Layer 6 of a small transformer language model trained on English Wikipedia (16 layers, counted from 0, width 128).
A neuron's activation on a vector x is GELU(weights . x), where the dot is the dot product.
The model reads these tokens: "ly" " there" "a" "fter" "," " a" " group" " of" " Sw" "iss" " sett" "l" "ers" " an" "s" "w" "ered" " the"

The vector x that enters this layer's MLP at each token. A number n stands for (n - 500) times 0.012.
0 "ly": 524,464,480,523,523,557,481,534,610,393,477,522,569,476,489,548,504,475,537,472,568,470,548,506,467,526,513,531,589,542,520,505,493,493,530,550,390,559,471,433,535,495,493,520,487,512,481,480,456,460,502,501,458,516,483,422,488,442,455,535,419,578,503,565,492,520,64,445,521,439,497,580,493,524,418,548,528,484,595,568,547,458,472,492,597,515,574,470,508,540,411,583,517,522,481,473,507,439,506,517,388,435,506,596,577,481,509,497,486,462,434,455,563,552,426,463,558,482,490,510,468,463,556,486,493,384,507,579
1 " there": 405,513,460,579,527,556,494,600,526,492,464,543,529,617,498,499,494,455,509,362,510,576,550,567,496,433,546,539,589,517,548,441,600,484,471,422,343,604,533,413,461,567,516,446,568,499,505,476,402,526,490,541,538,427,533,414,505,521,484,476,504,566,453,628,508,550,140,563,470,457,542,461,451,410,486,386,392,453,538,466,495,450,587,559,505,530,498,472,530,526,463,470,433,517,439,497,440,489,513,491,432,565,554,557,536,524,601,468,487,472,498,565,473,471,501,409,534,564,454,474,505,490,541,473,534,490,586,560
2 "a": 493,470,562,553,481,551,460,616,543,537,451,500,583,508,489,566,492,463,475,387,535,525,454,519,479,521,373,561,592,456,488,515,563,479,479,548,518,581,513,434,457,506,340,458,576,409,499,601,485,466,436,481,566,582,538,426,501,484,502,475,453,582,511,428,487,578,125,481,489,490,571,501,584,465,479,452,506,573,527,444,585,524,565,417,623,556,473,434,472,692,491,511,510,501,475,459,436,529,530,484,439,536,483,546,478,497,545,441,501,484,532,543,465,433,410,427,499,462,484,476,483,430,520,537,500,450,544,561
3 "fter": 495,476,563,542,544,519,416,564,540,465,477,609,487,500,478,541,565,450,546,532,546,568,565,446,428,467,464,519,553,520,668,527,576,472,486,532,311,552,529,464,413,510,467,526,483,488,462,481,458,508,509,498,480,547,499,417,517,500,474,506,456,604,504,524,471,507,105,494,479,524,517,523,488,429,444,467,429,513,527,631,517,469,526,556,510,505,518,536,447,560,394,522,505,571,412,512,538,439,473,511,522,485,456,634,496,545,496,523,447,462,497,472,573,489,464,449,532,559,461,424,445,456,588,487,537,407,443,573
4 ",": 550,504,509,564,476,515,464,540,516,459,474,525,555,528,452,538,477,459,528,497,497,488,507,433,489,474,499,594,587,496,460,502,494,460,511,581,468,569,458,393,503,521,485,485,517,468,488,521,468,468,502,507,463,476,517,466,458,496,468,486,429,594,468,573,464,503,71,463,532,482,492,542,481,489,437,554,497,464,541,520,522,505,538,508,554,518,557,445,453,365,462,514,500,533,477,481,476,510,505,524,494,485,481,585,537,534,469,513,479,453,491,543,553,450,516,492,522,516,590,522,497,477,605,554,513,355,458,645
5 " a": 496,555,408,523,500,655,530,552,503,518,439,450,483,595,510,539,581,501,541,467,546,431,522,519,529,462,528,573,541,537,517,460,483,444,495,463,459,509,491,372,518,485,381,486,530,482,516,476,530,467,605,453,535,549,556,458,529,489,577,504,483,505,450,457,488,567,52,455,531,429,511,461,469,508,466,487,508,505,470,462,514,525,466,513,552,539,504,434,454,459,516,521,514,473,460,523,474,523,516,480,498,447,542,585,521,520,552,470,480,500,458,558,457,559,457,516,473,470,476,485,510,540,606,471,467,518,520,553
6 " group": 504,470,622,527,528,543,547,542,623,475,333,468,555,542,501,450,572,510,536,509,497,527,549,479,437,531,380,483,585,501,492,472,535,524,518,294,540,488,489,481,502,496,549,606,526,506,494,549,462,514,472,425,491,459,529,448,579,557,469,483,513,485,521,486,546,567,116,550,472,525,480,568,495,460,581,439,539,520,455,519,524,559,528,534,494,558,488,503,450,627,602,466,524,462,420,426,494,427,469,439,506,551,558,490,527,489,534,484,438,526,492,530,514,535,402,513,470,431,376,506,422,475,518,476,488,512,471,554
7 " of": 552,433,590,547,429,507,540,576,564,435,473,516,479,540,512,475,528,452,503,509,527,534,515,462,383,482,437,558,492,579,582,521,459,548,437,443,592,476,479,431,496,533,310,520,538,520,525,494,493,472,491,458,533,517,613,405,473,571,487,503,500,482,502,528,467,534,45,546,517,482,512,480,504,520,479,499,475,468,478,508,551,553,499,509,458,535,507,527,484,540,430,667,538,488,538,408,529,421,523,503,518,467,452,525,534,480,573,522,478,539,443,440,540,485,495,489,499,482,463,494,449,524,582,520,484,440,569,558
8 " Sw": 436,469,547,538,543,577,524,465,563,459,450,459,617,521,534,547,581,586,507,440,520,521,522,506,425,449,467,426,610,424,444,419,572,575,495,436,530,451,504,496,459,562,464,479,544,468,509,447,564,534,535,447,513,546,614,496,499,481,497,490,412,407,490,568,439,465,303,534,434,469,475,544,417,377,565,480,496,479,499,537,602,599,590,533,514,544,477,508,491,476,556,541,455,550,421,393,460,539,430,494,440,530,614,416,483,506,615,444,497,529,457,623,537,461,499,468,495,421,431,531,508,534,676,452,511,472,437,433
9 "iss": 625,445,593,557,472,473,485,485,439,444,531,453,564,535,582,535,486,493,365,408,547,688,538,515,488,414,397,470,485,537,587,533,429,415,380,482,567,490,446,510,447,505,384,502,509,513,495,493,552,544,408,399,455,640,589,552,492,451,580,519,432,383,533,507,382,516,304,462,512,550,494,533,526,406,466,540,500,440,475,491,610,564,467,518,528,478,515,524,448,768,485,572,579,601,632,468,602,481,412,551,613,478,566,445,478,500,485,553,488,444,528,456,483,420,555,527,531,400,415,513,465,469,539,490,479,496,486,505
10 " sett": 483,514,640,552,542,528,554,476,490,422,627,527,583,521,529,425,420,489,451,425,488,479,499,515,431,486,609,434,568,517,596,460,661,488,506,457,412,460,497,501,419,543,370,456,521,425,477,458,386,575,462,531,417,510,457,539,503,448,489,467,509,430,538,622,489,425,290,454,449,466,476,539,510,381,571,434,569,504,478,471,642,473,502,641,510,544,550,509,475,515,493,478,420,620,513,432,596,567,576,581,476,541,618,412,544,573,374,440,476,423,431,630,470,508,578,573,482,464,420,513,492,451,549,452,502,482,560,526
11 "l": 567,497,488,566,431,635,562,536,492,480,540,473,481,509,507,537,359,498,393,472,473,530,502,512,489,497,487,451,562,427,533,485,573,435,408,515,369,509,531,499,519,505,282,465,487,536,603,618,488,560,435,549,415,500,432,504,484,444,444,398,445,387,524,545,385,550,278,471,416,637,524,484,538,456,486,453,500,501,487,449,543,472,590,572,629,544,566,510,491,677,502,630,442,545,449,482,535,545,467,544,486,690,572,388,527,509,558,532,524,404,541,623,469,468,583,490,545,415,425,469,479,487,431,487,582,437,592,508
12 "ers": 433,465,593,478,462,656,508,501,463,480,534,449,498,461,480,530,418,470,510,440,479,561,536,447,473,462,506,550,561,437,579,494,553,411,395,510,401,495,470,512,445,494,299,589,473,479,562,503,409,538,431,516,429,542,442,546,458,531,442,431,532,386,521,530,494,576,136,442,465,545,554,513,561,525,558,479,521,467,510,474,542,592,496,624,563,547,530,471,467,675,489,583,606,531,495,535,553,489,525,541,556,547,564,492,525,458,545,605,501,422,409,563,418,536,486,508,479,481,471,379,519,512,491,484,488,509,593,504
13 " an": 505,526,496,517,449,683,536,535,437,525,493,432,517,591,543,558,517,451,543,506,558,419,514,517,536,467,432,566,562,583,526,496,496,542,464,435,480,463,510,438,510,487,241,456,543,478,543,471,497,462,566,443,500,461,460,465,492,492,531,501,486,447,535,464,507,525,80,471,537,516,501,486,451,512,563,432,503,468,530,488,550,536,471,543,574,545,488,460,500,496,459,519,548,487,419,457,543,532,579,497,496,522,565,598,534,466,551,416,518,476,450,487,388,566,507,497,541,401,443,567,477,550,550,467,469,509,534,532
14 "s": 530,475,407,507,434,462,518,544,539,377,405,534,555,496,543,560,519,512,434,523,582,422,616,629,457,506,366,454,542,520,457,551,551,507,502,387,635,559,488,436,448,503,538,532,490,464,480,480,386,406,439,488,435,572,600,479,548,464,564,417,516,429,456,581,479,538,227,573,581,377,553,564,572,527,455,495,533,563,547,560,549,446,509,546,519,539,465,574,509,623,477,566,534,465,574,409,529,561,435,554,513,497,446,477,430,480,524,459,526,601,479,448,409,523,402,406,552,462,311,507,496,593,471,469,491,436,656,539
15 "w": 439,410,404,574,575,603,504,447,493,436,424,444,517,585,506,570,543,512,520,429,540,501,474,568,433,511,601,465,633,458,516,440,598,508,548,491,352,541,445,416,426,496,395,593,397,429,497,447,537,587,480,529,479,605,604,525,462,512,433,496,517,513,564,486,428,508,310,437,470,403,492,557,546,413,466,461,640,462,434,547,538,473,529,525,570,579,527,560,448,630,555,528,453,636,432,355,492,596,412,499,463,482,640,477,476,470,560,535,507,522,461,502,458,527,533,549,484,389,431,492,537,562,492,462,525,374,462,585
16 "ered": 570,472,485,661,559,634,471,516,477,449,570,419,514,571,531,513,466,570,530,449,509,577,500,450,473,520,441,550,553,504,548,527,540,481,367,433,467,517,451,520,526,464,348,540,458,497,470,469,504,478,563,586,510,590,469,424,448,511,457,493,551,440,595,598,464,552,167,452,534,501,482,509,535,473,483,491,561,493,467,522,518,473,462,596,594,459,479,502,420,684,352,514,547,534,555,483,480,467,405,503,537,591,550,480,525,525,562,563,502,415,514,428,331,570,478,457,491,477,374,383,517,482,443,491,452,480,598,580
17 " the": 535,494,473,546,490,609,499,526,517,483,500,490,546,560,474,500,501,431,511,526,471,442,509,524,540,520,459,555,558,592,504,529,556,543,548,462,416,520,527,438,515,521,356,537,532,536,528,478,522,487,539,422,481,473,496,481,480,503,502,522,518,566,480,496,465,528,11,430,517,503,513,429,495,513,428,560,484,475,505,438,495,486,521,465,519,534,533,480,524,470,487,585,507,477,469,386,449,504,491,517,525,501,560,552,557,511,508,512,561,447,470,502,474,504,554,534,486,485,389,500,467,522,557,448,525,498,422,606

Each question shows the input weights of one neuron of the MLP. A number n stands for (n - 500) times 0.0018.

n217: 475,235,491,607,606,550,374,546,506,585,573,515,404,415,595,411,530,279,454,525,447,450,312,558,671,441,461,447,455,428,443,615,438,695,620,560,599,608,434,477,439,561,734,268,506,368,345,524,739,494,586,573,429,302,656,561,578,367,573,460,437,469,478,323,511,641,562,474,531,547,437,595,517,571,530,392,537,503,740,377,356,460,557,439,512,471,584,476,460,403,428,452,417,447,464,525,393,617,597,417,394,566,426,521,671,555,566,392,485,485,589,399,572,428,413,415,640,483,623,445,410,381,458,543,345,563,444,553
On which token does it fire most, and how strongly? 2 "a", at about 0.49

n174: 539,481,463,511,530,510,235,607,544,556,523,712,410,510,580,440,360,444,537,555,397,424,449,438,613,554,622,529,408,631,562,405,476,560,581,601,622,616,629,424,622,519,616,360,663,632,453,385,634,464,481,388,658,592,411,528,375,435,637,550,529,629,690,430,458,518,523,613,560,535,514,426,443,495,538,435,547,420,419,402,492,419,413,447,589,545,561,413,474,371,459,361,503,497,382,523,464,294,565,457,490,348,511,600,495,415,462,388,540,572,514,445,396,486,387,589,487,508,483,503,345,553,496,480,437,723,503,587
On which three tokens does it fire most, strongest first? 5 " a", 17 " the", 13 " an"

n270: 548,608,416,401,660,389,539,464,340,517,626,424,460,324,533,374,500,525,407,528,415,443,532,560,532,516,492,542,457,656,488,459,455,559,569,508,611,540,534,519,448,299,503,662,487,650,626,384,425,379,652,576,653,503,563,547,544,360,542,287,479,531,435,479,358,304,467,505,424,487,652,406,508,463,505,554,510,424,462,555,522,644,627,527,465,541,624,703,423,489,467,465,487,340,563,587,549,416,532,525,479,590,342,410,591,536,449,547,495,419,604,375,503,388,598,462,400,549,443,441,524,500,456,483,269,532,530,536
On which token does it fire most? 14 "s"

n134: 393,414,539,450,370,442,287,611,516,519,465,645,400,438,497,341,434,461,488,639,389,448,475,311,434,565,557,543,453,631,663,527,565,438,494,589,432,413,536,451,524,249,527,610,615,586,497,582,637,177,574,647,488,608,500,613,306,571,525,458,524,625,471,646,371,445,539,374,271,609,421,300,603,556,563,467,488,576,662,618,478,485,419,570,776,542,532,558,679,285,440,422,450,493,371,568,397,522,614,477,500,376,618,663,417,536,525,387,525,534,631,520,588,441,559,529,528,524,530,445,466,347,387,465,481,680,553,533
On which token does it fire most, and how strongly? 3 "fter", at about 1.6

n392: 508,413,654,385,560,489,506,432,554,613,531,542,553,461,605,462,538,397,351,575,576,459,372,512,551,632,625,532,516,488,451,415,506,441,494,492,647,505,526,495,425,410,571,598,471,445,648,684,475,355,377,431,466,655,311,637,288,573,462,622,603,491,341,389,523,402,525,381,503,482,614,506,598,585,689,432,494,555,503,486,473,514,454,678,626,491,551,621,548,494,377,497,423,565,419,500,449,500,462,489,548,466,565,566,450,288,429,543,328,287,436,463,530,268,492,269,338,430,650,358,645,370,539,412,701,640,380,460
On which token does it fire most? 12 "ers"

n359: 405,463,484,440,518,423,401,558,472,630,668,427,443,225,564,560,479,417,495,452,537,451,495,400,568,483,500,517,445,452,550,413,383,502,452,512,513,663,490,555,549,614,665,338,555,470,392,394,615,575,495,534,507,507,468,567,473,529,599,601,413,569,600,445,358,565,557,498,519,522,548,412,486,408,369,541,565,524,518,425,558,584,483,520,689,490,571,593,474,394,528,460,275,553,528,539,521,369,426,491,406,384,590,597,417,583,513,596,676,449,685,534,631,440,481,574,493,476,439,458,593,483,577,482,563,535,465,438
On which token does it fire most? 9 "iss"

n25: 358,640,500,492,457,521,571,465,692,540,596,494,476,538,444,497,484,474,440,575,514,469,414,477,506,483,695,472,410,432,637,514,441,562,592,427,614,660,604,488,577,402,579,591,432,728,284,645,432,474,444,459,403,391,486,570,544,500,494,554,590,521,600,536,685,495,551,486,341,610,514,506,422,340,372,316,365,489,471,580,415,497,636,584,472,541,680,639,592,464,560,418,427,565,484,491,442,457,469,482,465,447,297,500,636,522,588,303,411,503,546,557,685,376,463,575,442,470,581,401,522,409,437,521,358,586,324,350
Its two highest activations, in order, are on tokens 6 " group", 1 " there"

n46: 326,548,520,444,495,473,479,493,537,646,466,433,440,337,592,537,561,321,491,448,524,539,507,309,510,573,463,574,496,378,484,465,588,488,582,458,485,486,446,585,433,504,569,349,600,397,615,562,597,593,570,435,358,397,626,593,455,588,476,622,483,531,523,628,418,416,553,534,382,583,559,522,414,485,480,397,554,417,530,403,475,479,495,495,468,386,604,680,572,437,532,502,402,461,518,528,533,537,404,358,423,459,412,535,654,445,468,414,797,498,583,536,564,449,576,537,459,537,500,523,545,550,512,492,522,542,479,418
On which token does it fire most, and how strongly? 8 " Sw", at about 0.91

n299: 637,387,453,539,641,561,358,627,662,495,477,625,483,566,412,494,423,522,538,580,542,497,479,355,576,500,586,757,476,424,586,445,449,422,633,420,563,231,672,560,515,551,702,470,566,556,439,716,409,476,386,459,509,494,533,444,518,766,438,448,637,392,536,578,619,478,560,491,437,500,555,388,403,575,418,382,578,335,491,364,500,503,663,469,353,357,509,543,572,405,421,413,425,471,463,462,454,281,515,478,370,405,542,719,554,497,400,583,536,597,642,468,640,566,432,386,476,474,605,369,544,426,398,551,564,723,489,420
On which token does it fire most, and how strongly? 1 " there", at about 0.57

n413: 409,471,552,410,556,393,511,764,582,562,478,614,443,519,421,549,386,405,545,500,310,443,443,485,295,773,503,517,520,445,564,707,474,442,617,577,533,419,617,603,520,368,567,424,584,377,485,567,403,541,523,415,539,454,408,416,382,489,551,458,592,595,524,468,453,511,549,679,536,664,665,448,453,506,480,439,497,647,349,560,456,450,489,509,506,376,784,521,483,429,500,564,338,497,459,751,378,585,491,554,481,397,532,470,533,455,407,650,463,474,661,521,585,266,511,547,625,411,647,379,526,378,529,519,613,441,500,507
Its two highest activations, in order, are on tokens 3 "fter", 4 ","

n497: 445,495,529,530,515,435,601,301,561,531,538,492,528,331,566,328,440,567,539,487,436,581,466,423,586,572,586,525,379,405,447,553,570,622,490,479,814,556,541,517,483,618,582,568,413,534,397,392,474,545,468,461,443,523,594,564,471,545,483,397,396,547,637,463,481,505,607,564,562,408,437,480,609,502,472,373,629,480,574,585,392,632,575,434,525,454,508,541,581,468,495,537,517,442,491,523,518,455,414,463,332,495,485,444,627,551,558,373,678,439,485,495,533,542,533,378,537,533,566,465,561,563,317,397,535,460,349,446
On which token does it fire most, and how strongly? 8 " Sw", at about 0.15

n306: 405,423,375,225,618,428,332,637,703,644,500,520,488,392,537,571,515,460,575,678,574,512,331,490,451,571,359,503,460,383,580,531,342,513,333,469,571,623,566,466,412,454,553,585,516,506,676,728,588,416,384,547,497,436,481,574,355,420,430,568,556,555,651,468,600,413,601,478,522,545,759,383,472,513,468,370,627,535,381,381,445,568,622,526,596,610,529,553,658,449,533,484,581,228,485,517,370,304,526,467,450,289,416,536,579,336,474,674,426,566,610,336,445,425,335,665,271,556,524,431,646,339,487,602,558,399,582,632
On which token does it fire most? 2 "a"

n386: 553,591,437,500,464,562,586,556,567,545,498,399,447,573,469,558,471,453,514,478,531,637,416,395,525,552,367,498,496,506,517,486,398,469,588,377,491,510,494,507,474,611,558,498,643,611,502,527,485,554,477,443,666,484,568,513,555,413,563,500,522,526,574,391,568,539,575,504,522,585,492,648,344,444,385,428,514,606,606,494,527,492,508,474,572,506,527,573,566,426,498,515,413,437,512,656,483,464,461,604,380,411,388,430,398,530,515,365,543,433,562,430,561,552,425,453,533,532,579,458,441,480,526,468,452,517,414,455
On which token does it fire most? 2 "a"

n408: 398,485,359,446,649,453,535,690,524,631,650,379,463,597,348,446,431,515,544,471,449,433,408,475,479,527,521,373,511,458,462,665,581,688,721,674,478,425,488,644,447,529,494,482,347,488,596,391,628,398,548,400,531,559,515,707,535,514,491,466,532,509,600,351,448,339,523,238,340,464,415,629,469,500,389,451,729,509,494,472,403,675,581,426,515,419,542,466,428,482,600,494,572,339,571,469,395,536,615,592,549,302,464,433,548,474,479,383,610,608,509,437,467,604,285,457,476,557,627,422,594,295,404,565,578,439,599,575
On which token does it fire most? 15 "w"

n295: 484,385,618,398,598,565,421,299,497,513,598,537,465,454,633,319,469,363,371,533,385,387,467,552,643,573,844,450,468,588,503,424,384,447,598,408,626,547,519,488,500,551,489,443,412,486,290,489,538,537,461,647,449,373,542,480,508,583,759,497,628,575,579,525,527,521,546,508,433,514,454,412,460,478,562,438,581,588,295,612,377,554,628,526,629,281,460,604,524,442,575,384,345,545,433,450,471,534,520,597,508,598,511,561,596,536,420,464,511,575,555,395,506,376,476,379,442,481,661,581,442,406,404,559,406,506,604,604
On which token does it fire most, and how strongly? 10 " sett", at about 1.2

n384: 372,546,442,406,595,533,494,582,583,578,511,465,511,380,558,263,511,434,398,519,602,587,324,557,524,535,613,673,422,579,438,636,480,631,489,475,603,500,661,515,546,406,528,666,418,486,553,642,488,509,410,471,461,563,393,397,346,617,316,486,441,648,674,291,418,617,522,491,531,450,494,494,384,293,623,545,542,463,485,392,491,587,460,455,442,503,633,527,489,517,726,374,421,371,506,595,500,403,633,592,360,472,497,617,445,372,506,440,506,440,608,602,488,276,500,192,509,402,581,484,606,520,403,550,600,624,561,493
Its two highest activations, in order, are on tokens 2 "a", 6 " group"

n318: 412,604,553,271,587,438,295,695,571,616,542,632,437,506,611,262,439,366,565,594,405,527,428,412,413,541,516,572,444,526,436,497,386,459,555,503,546,695,500,652,488,540,543,490,541,597,510,660,593,487,494,565,497,354,359,500,376,530,487,729,534,628,506,620,448,529,551,366,473,307,532,440,328,307,407,375,451,432,623,488,397,281,607,468,481,522,667,640,491,456,474,570,306,450,581,434,565,397,638,526,466,603,529,705,539,519,385,525,409,500,666,561,462,383,341,513,472,473,513,597,369,360,474,459,857,642,524,599
On which token does it fire most? 1 " there"

n466: 378,368,339,605,636,403,505,525,561,596,524,454,444,546,465,477,362,292,561,400,514,579,293,342,509,565,529,642,470,491,497,484,347,608,492,419,565,363,492,465,744,447,544,474,690,379,403,440,646,480,472,494,459,500,621,529,459,624,500,497,409,611,537,520,530,500,478,489,505,494,711,389,559,472,371,424,560,400,680,471,365,402,519,436,511,326,558,494,563,461,514,548,469,401,513,435,304,296,649,626,582,467,503,622,543,564,503,628,576,425,599,485,469,557,632,500,508,342,620,553,692,475,484,417,600,638,417,463
On which three tokens does it fire most, strongest first? 17 " the", 4 ",", 1 " there"

n210: 526,395,313,530,434,425,409,508,473,546,622,648,400,508,569,440,346,497,426,388,478,513,412,486,609,484,538,644,478,492,406,354,497,290,544,536,522,596,550,467,561,498,479,462,449,423,606,366,667,527,629,381,451,536,578,590,479,387,436,625,539,695,581,524,383,447,559,521,637,368,437,462,392,584,465,451,500,519,453,536,415,445,542,497,605,547,577,536,464,302,473,338,419,477,459,421,572,350,580,367,438,386,468,533,538,703,386,484,393,760,631,572,467,423,518,464,463,653,583,525,516,426,538,588,527,505,646,461
On which token does it fire most? 4 ","

n187: 474,270,306,503,549,395,532,359,633,609,641,609,336,637,435,351,420,525,451,560,518,555,568,503,440,515,555,570,400,452,525,673,488,732,592,480,593,647,370,508,561,537,578,548,407,582,617,386,587,347,506,456,574,520,408,611,413,511,556,451,532,443,528,432,532,542,565,573,554,375,515,656,412,616,578,354,429,599,610,686,431,557,543,488,630,413,669,659,668,438,527,336,387,557,427,484,371,413,650,517,337,491,345,491,497,305,470,424,346,564,525,491,470,321,489,363,526,520,475,591,374,482,394,587,365,482,531,603
On which token does it fire most, and how strongly? 14 "s", at about 0.46

n28: 583,478,241,443,389,525,380,453,423,442,531,489,428,409,533,557,333,528,495,679,341,515,315,433,610,522,461,460,418,454,373,463,549,562,500,686,548,528,421,595,588,527,487,354,364,468,615,519,463,495,432,657,565,485,465,694,521,459,519,469,574,489,371,530,456,344,652,575,451,503,588,486,436,684,634,469,622,657,653,505,500,435,508,561,522,484,588,573,568,355,506,484,405,534,372,585,358,626,438,633,510,426,560,433,508,542,445,388,556,471,684,494,547,463,372,497,591,627,503,490,503,457,460,529,683,450,597,424
On which token does it fire most, and how strongly? 11 "l", at about 0.62

n26: 378,497,439,550,642,428,538,513,664,612,539,528,468,452,492,369,528,405,687,692,578,334,533,546,345,586,531,626,337,556,520,403,519,680,685,434,526,549,438,444,653,433,503,554,475,572,433,534,506,508,658,481,551,555,417,477,535,611,563,487,427,538,570,339,554,601,524,462,601,544,492,265,349,500,379,369,372,454,534,576,444,497,513,332,370,554,472,532,540,393,579,533,402,471,342,424,460,404,497,660,567,427,430,623,603,524,565,380,340,593,477,382,680,380,561,517,470,551,509,368,612,546,477,561,562,610,500,489
On which token does it fire most, and how strongly? 17 " the", at about 1.1

n437: 491,373,507,384,644,452,401,294,689,546,654,289,400,292,560,567,494,497,394,524,557,503,332,296,464,538,520,563,395,490,377,580,606,529,522,476,520,494,444,464,494,514,596,698,474,348,503,455,681,497,497,579,506,618,570,739,360,549,500,435,463,717,554,490,414,637,671,487,421,497,630,551,494,398,487,691,491,610,634,506,562,426,754,411,494,419,506,625,607,364,467,474,529,500,560,490,385,448,361,527,380,453,570,339,485,603,590,528,551,437,605,432,568,439,324,310,364,610,571,206,497,644,436,409,432,532,258,456
On which token does it fire most? 8 " Sw"

n308: 307,362,460,532,406,524,609,528,544,541,612,371,511,431,549,448,457,500,477,589,566,341,434,425,397,537,441,543,485,523,617,545,439,745,609,608,563,549,536,546,542,440,477,576,599,614,465,465,661,488,517,517,624,366,379,527,277,563,589,620,433,589,624,419,757,538,547,449,622,552,473,529,596,454,555,394,506,534,521,495,395,570,407,420,725,500,541,560,550,354,541,422,370,445,437,536,420,383,723,551,230,521,567,574,623,525,541,383,425,503,485,402,631,543,593,512,566,339,531,519,426,446,344,415,448,691,497,530
On which token does it fire most, and how strongly? 13 " an", at about 1.9

n454: 443,646,409,515,332,578,431,491,445,575,565,418,338,586,458,428,307,413,474,465,449,679,346,398,497,530,640,509,380,479,514,543,377,506,373,426,484,436,509,712,482,559,512,564,656,450,515,558,641,612,398,621,669,396,387,602,523,617,565,422,451,541,472,524,460,578,534,441,283,635,546,440,380,339,340,367,471,482,515,492,442,537,520,482,622,217,488,660,431,423,543,449,635,509,616,669,537,479,663,564,520,465,536,448,438,474,409,694,613,588,633,421,527,412,463,543,515,583,789,542,556,544,376,549,443,561,500,370
On which token does it fire most? 11 "l"

n180: 453,376,226,555,619,515,427,482,439,510,628,376,279,290,433,527,395,536,505,670,503,409,350,550,464,597,517,594,498,347,370,511,454,519,443,580,596,556,584,493,436,583,468,599,688,572,505,516,597,593,592,564,700,605,489,559,489,399,527,432,489,463,596,414,497,520,578,452,479,473,450,612,412,603,519,422,568,489,450,518,624,518,597,606,549,548,464,592,495,390,453,484,307,385,590,472,397,514,427,462,372,469,557,503,346,381,492,471,489,580,637,503,590,491,390,270,455,555,684,424,548,412,482,414,421,519,521,487
On which token does it fire most? 8 " Sw"

n80: 575,349,543,627,568,377,402,467,648,511,533,506,188,521,384,452,369,458,509,641,453,524,556,246,542,664,500,537,452,545,494,463,424,639,530,449,688,585,466,635,649,545,703,538,186,541,529,618,692,420,320,444,576,583,475,566,617,611,472,482,469,610,550,525,537,476,542,603,542,715,500,608,620,355,506,345,703,454,445,578,452,579,616,416,541,423,413,562,539,425,487,513,554,467,506,599,533,522,325,274,397,523,462,477,443,593,474,531,462,472,467,446,609,410,500,322,357,652,500,292,497,419,306,536,468,542,476,632
On which token does it fire most, and how strongly? 6 " group", at about 1

n57: 470,443,356,410,640,414,374,626,468,571,530,600,325,381,304,506,421,500,500,419,481,530,387,359,374,452,468,613,418,699,430,781,516,503,549,570,510,423,571,436,712,394,550,387,353,554,362,371,587,548,468,600,515,665,601,556,397,479,566,359,389,503,598,402,466,470,561,371,713,522,539,532,515,516,705,503,616,428,526,578,397,224,293,451,668,348,490,700,549,487,399,350,423,399,512,603,402,471,554,556,748,527,462,565,497,481,465,597,509,391,484,510,420,500,557,497,557,521,585,435,779,519,392,503,619,649,563,585
On which token does it fire most, and how strongly? 16 "ered", at about 1.3

n293: 386,413,497,457,692,530,482,462,532,467,447,417,503,482,412,359,473,544,557,469,447,468,390,432,543,521,535,516,561,420,432,423,508,505,444,584,483,465,683,428,542,464,503,478,492,702,621,441,564,489,492,615,533,545,500,591,326,576,453,354,438,582,463,466,608,411,548,500,546,434,622,329,384,420,460,441,533,378,612,465,435,722,464,396,714,598,713,492,546,403,600,428,548,595,420,609,486,339,587,554,569,293,519,587,548,487,487,680,450,521,481,367,669,480,324,541,471,533,511,569,435,599,531,412,484,640,460,494
On which three tokens does it fire most, strongest first? 0 "ly", 5 " a", 4 ","

n395: 426,436,437,525,495,423,542,360,540,496,513,521,531,441,424,537,523,476,551,532,534,536,475,427,682,578,374,557,372,507,456,462,431,452,509,535,574,451,560,512,471,514,534,353,484,364,477,421,606,486,463,410,359,565,603,602,543,511,614,646,438,573,487,356,440,524,572,523,594,408,533,452,566,550,412,509,557,550,566,476,433,542,493,493,447,453,418,545,562,423,528,463,516,449,409,522,585,428,470,581,617,469,461,535,489,599,512,613,641,439,533,373,709,490,567,622,498,438,617,419,602,556,510,476,664,586,293,457
On which token does it fire most, and how strongly? 9 "iss", at about 0.1

n145: 571,574,498,432,489,455,428,515,305,564,589,383,498,450,490,476,504,468,479,690,507,524,418,412,544,602,640,638,486,660,538,470,441,476,552,581,466,415,498,485,607,504,487,423,614,571,564,440,541,535,450,663,533,541,429,520,636,404,584,401,494,553,559,443,605,437,535,433,525,626,511,572,403,409,507,511,619,378,484,626,500,515,508,574,500,583,451,457,563,448,589,454,491,336,543,587,471,564,517,439,521,463,487,612,517,500,548,521,446,339,430,581,405,374,552,560,549,481,544,524,506,466,551,465,467,516,502,554
On which three tokens does it fire most, strongest first? 13 " an", 4 ",", 5 " a"

n266: 488,537,516,540,660,471,399,687,610,580,549,562,325,541,605,454,432,360,335,503,396,572,339,567,525,454,397,591,405,584,472,571,272,543,538,409,731,365,420,710,623,528,620,590,605,546,602,572,497,447,521,464,509,503,564,631,500,386,707,515,452,601,414,567,378,577,526,373,427,534,525,485,509,509,655,231,630,605,399,424,382,435,482,440,558,300,678,472,441,482,563,497,420,396,523,587,560,447,521,529,408,468,611,579,593,521,556,500,387,515,573,415,425,481,506,352,373,297,653,597,521,434,268,535,587,706,599,540
Its two highest activations, in order, are on tokens 9 "iss", 6 " group"

n232: 455,474,436,562,544,515,506,421,531,478,477,531,450,557,606,561,468,511,603,528,463,549,476,498,628,606,521,560,536,426,330,534,441,557,673,461,487,490,623,479,474,431,522,543,522,591,414,488,513,514,602,494,549,427,413,473,514,387,508,632,597,558,559,476,510,530,516,337,418,494,494,451,473,480,399,520,617,458,600,500,455,451,595,565,595,464,616,399,477,411,600,488,473,584,519,620,323,455,387,494,551,429,543,496,382,416,475,464,561,478,458,472,438,511,423,533,518,482,613,532,528,518,431,492,477,525,417,495
Its two highest activations, in order, are on tokens 15 "w", 17 " the"

n205: 533,309,376,523,471,492,411,461,433,659,546,616,353,311,557,419,534,420,464,717,349,444,486,435,593,520,520,435,408,445,458,511,400,629,572,495,602,545,422,375,483,526,620,433,517,574,526,436,422,448,483,537,492,649,639,619,494,568,608,345,325,482,382,566,683,396,631,429,393,583,442,615,598,574,416,459,662,390,435,570,520,414,772,497,460,349,453,689,489,494,445,345,382,452,503,626,639,558,420,356,475,403,394,447,601,405,486,438,622,601,612,375,622,527,467,412,407,552,540,540,480,503,426,509,584,485,571,558
On which token does it fire most, and how strongly? 14 "s", at about 0.38

n375: 576,367,278,539,376,411,429,577,568,600,512,552,269,209,455,522,482,308,363,527,315,521,494,391,374,583,630,462,364,413,615,630,458,545,506,601,477,509,553,550,503,583,600,481,484,595,455,549,661,426,452,755,635,434,478,507,413,503,699,531,410,541,569,516,308,420,524,544,381,689,366,423,506,551,487,546,500,462,425,482,597,361,649,503,596,410,516,576,506,462,363,455,526,568,639,738,457,299,367,417,546,473,465,441,497,578,403,443,637,487,675,452,636,268,658,438,390,693,734,334,610,525,473,521,523,406,539,433
On which token does it fire most? 3 "fter"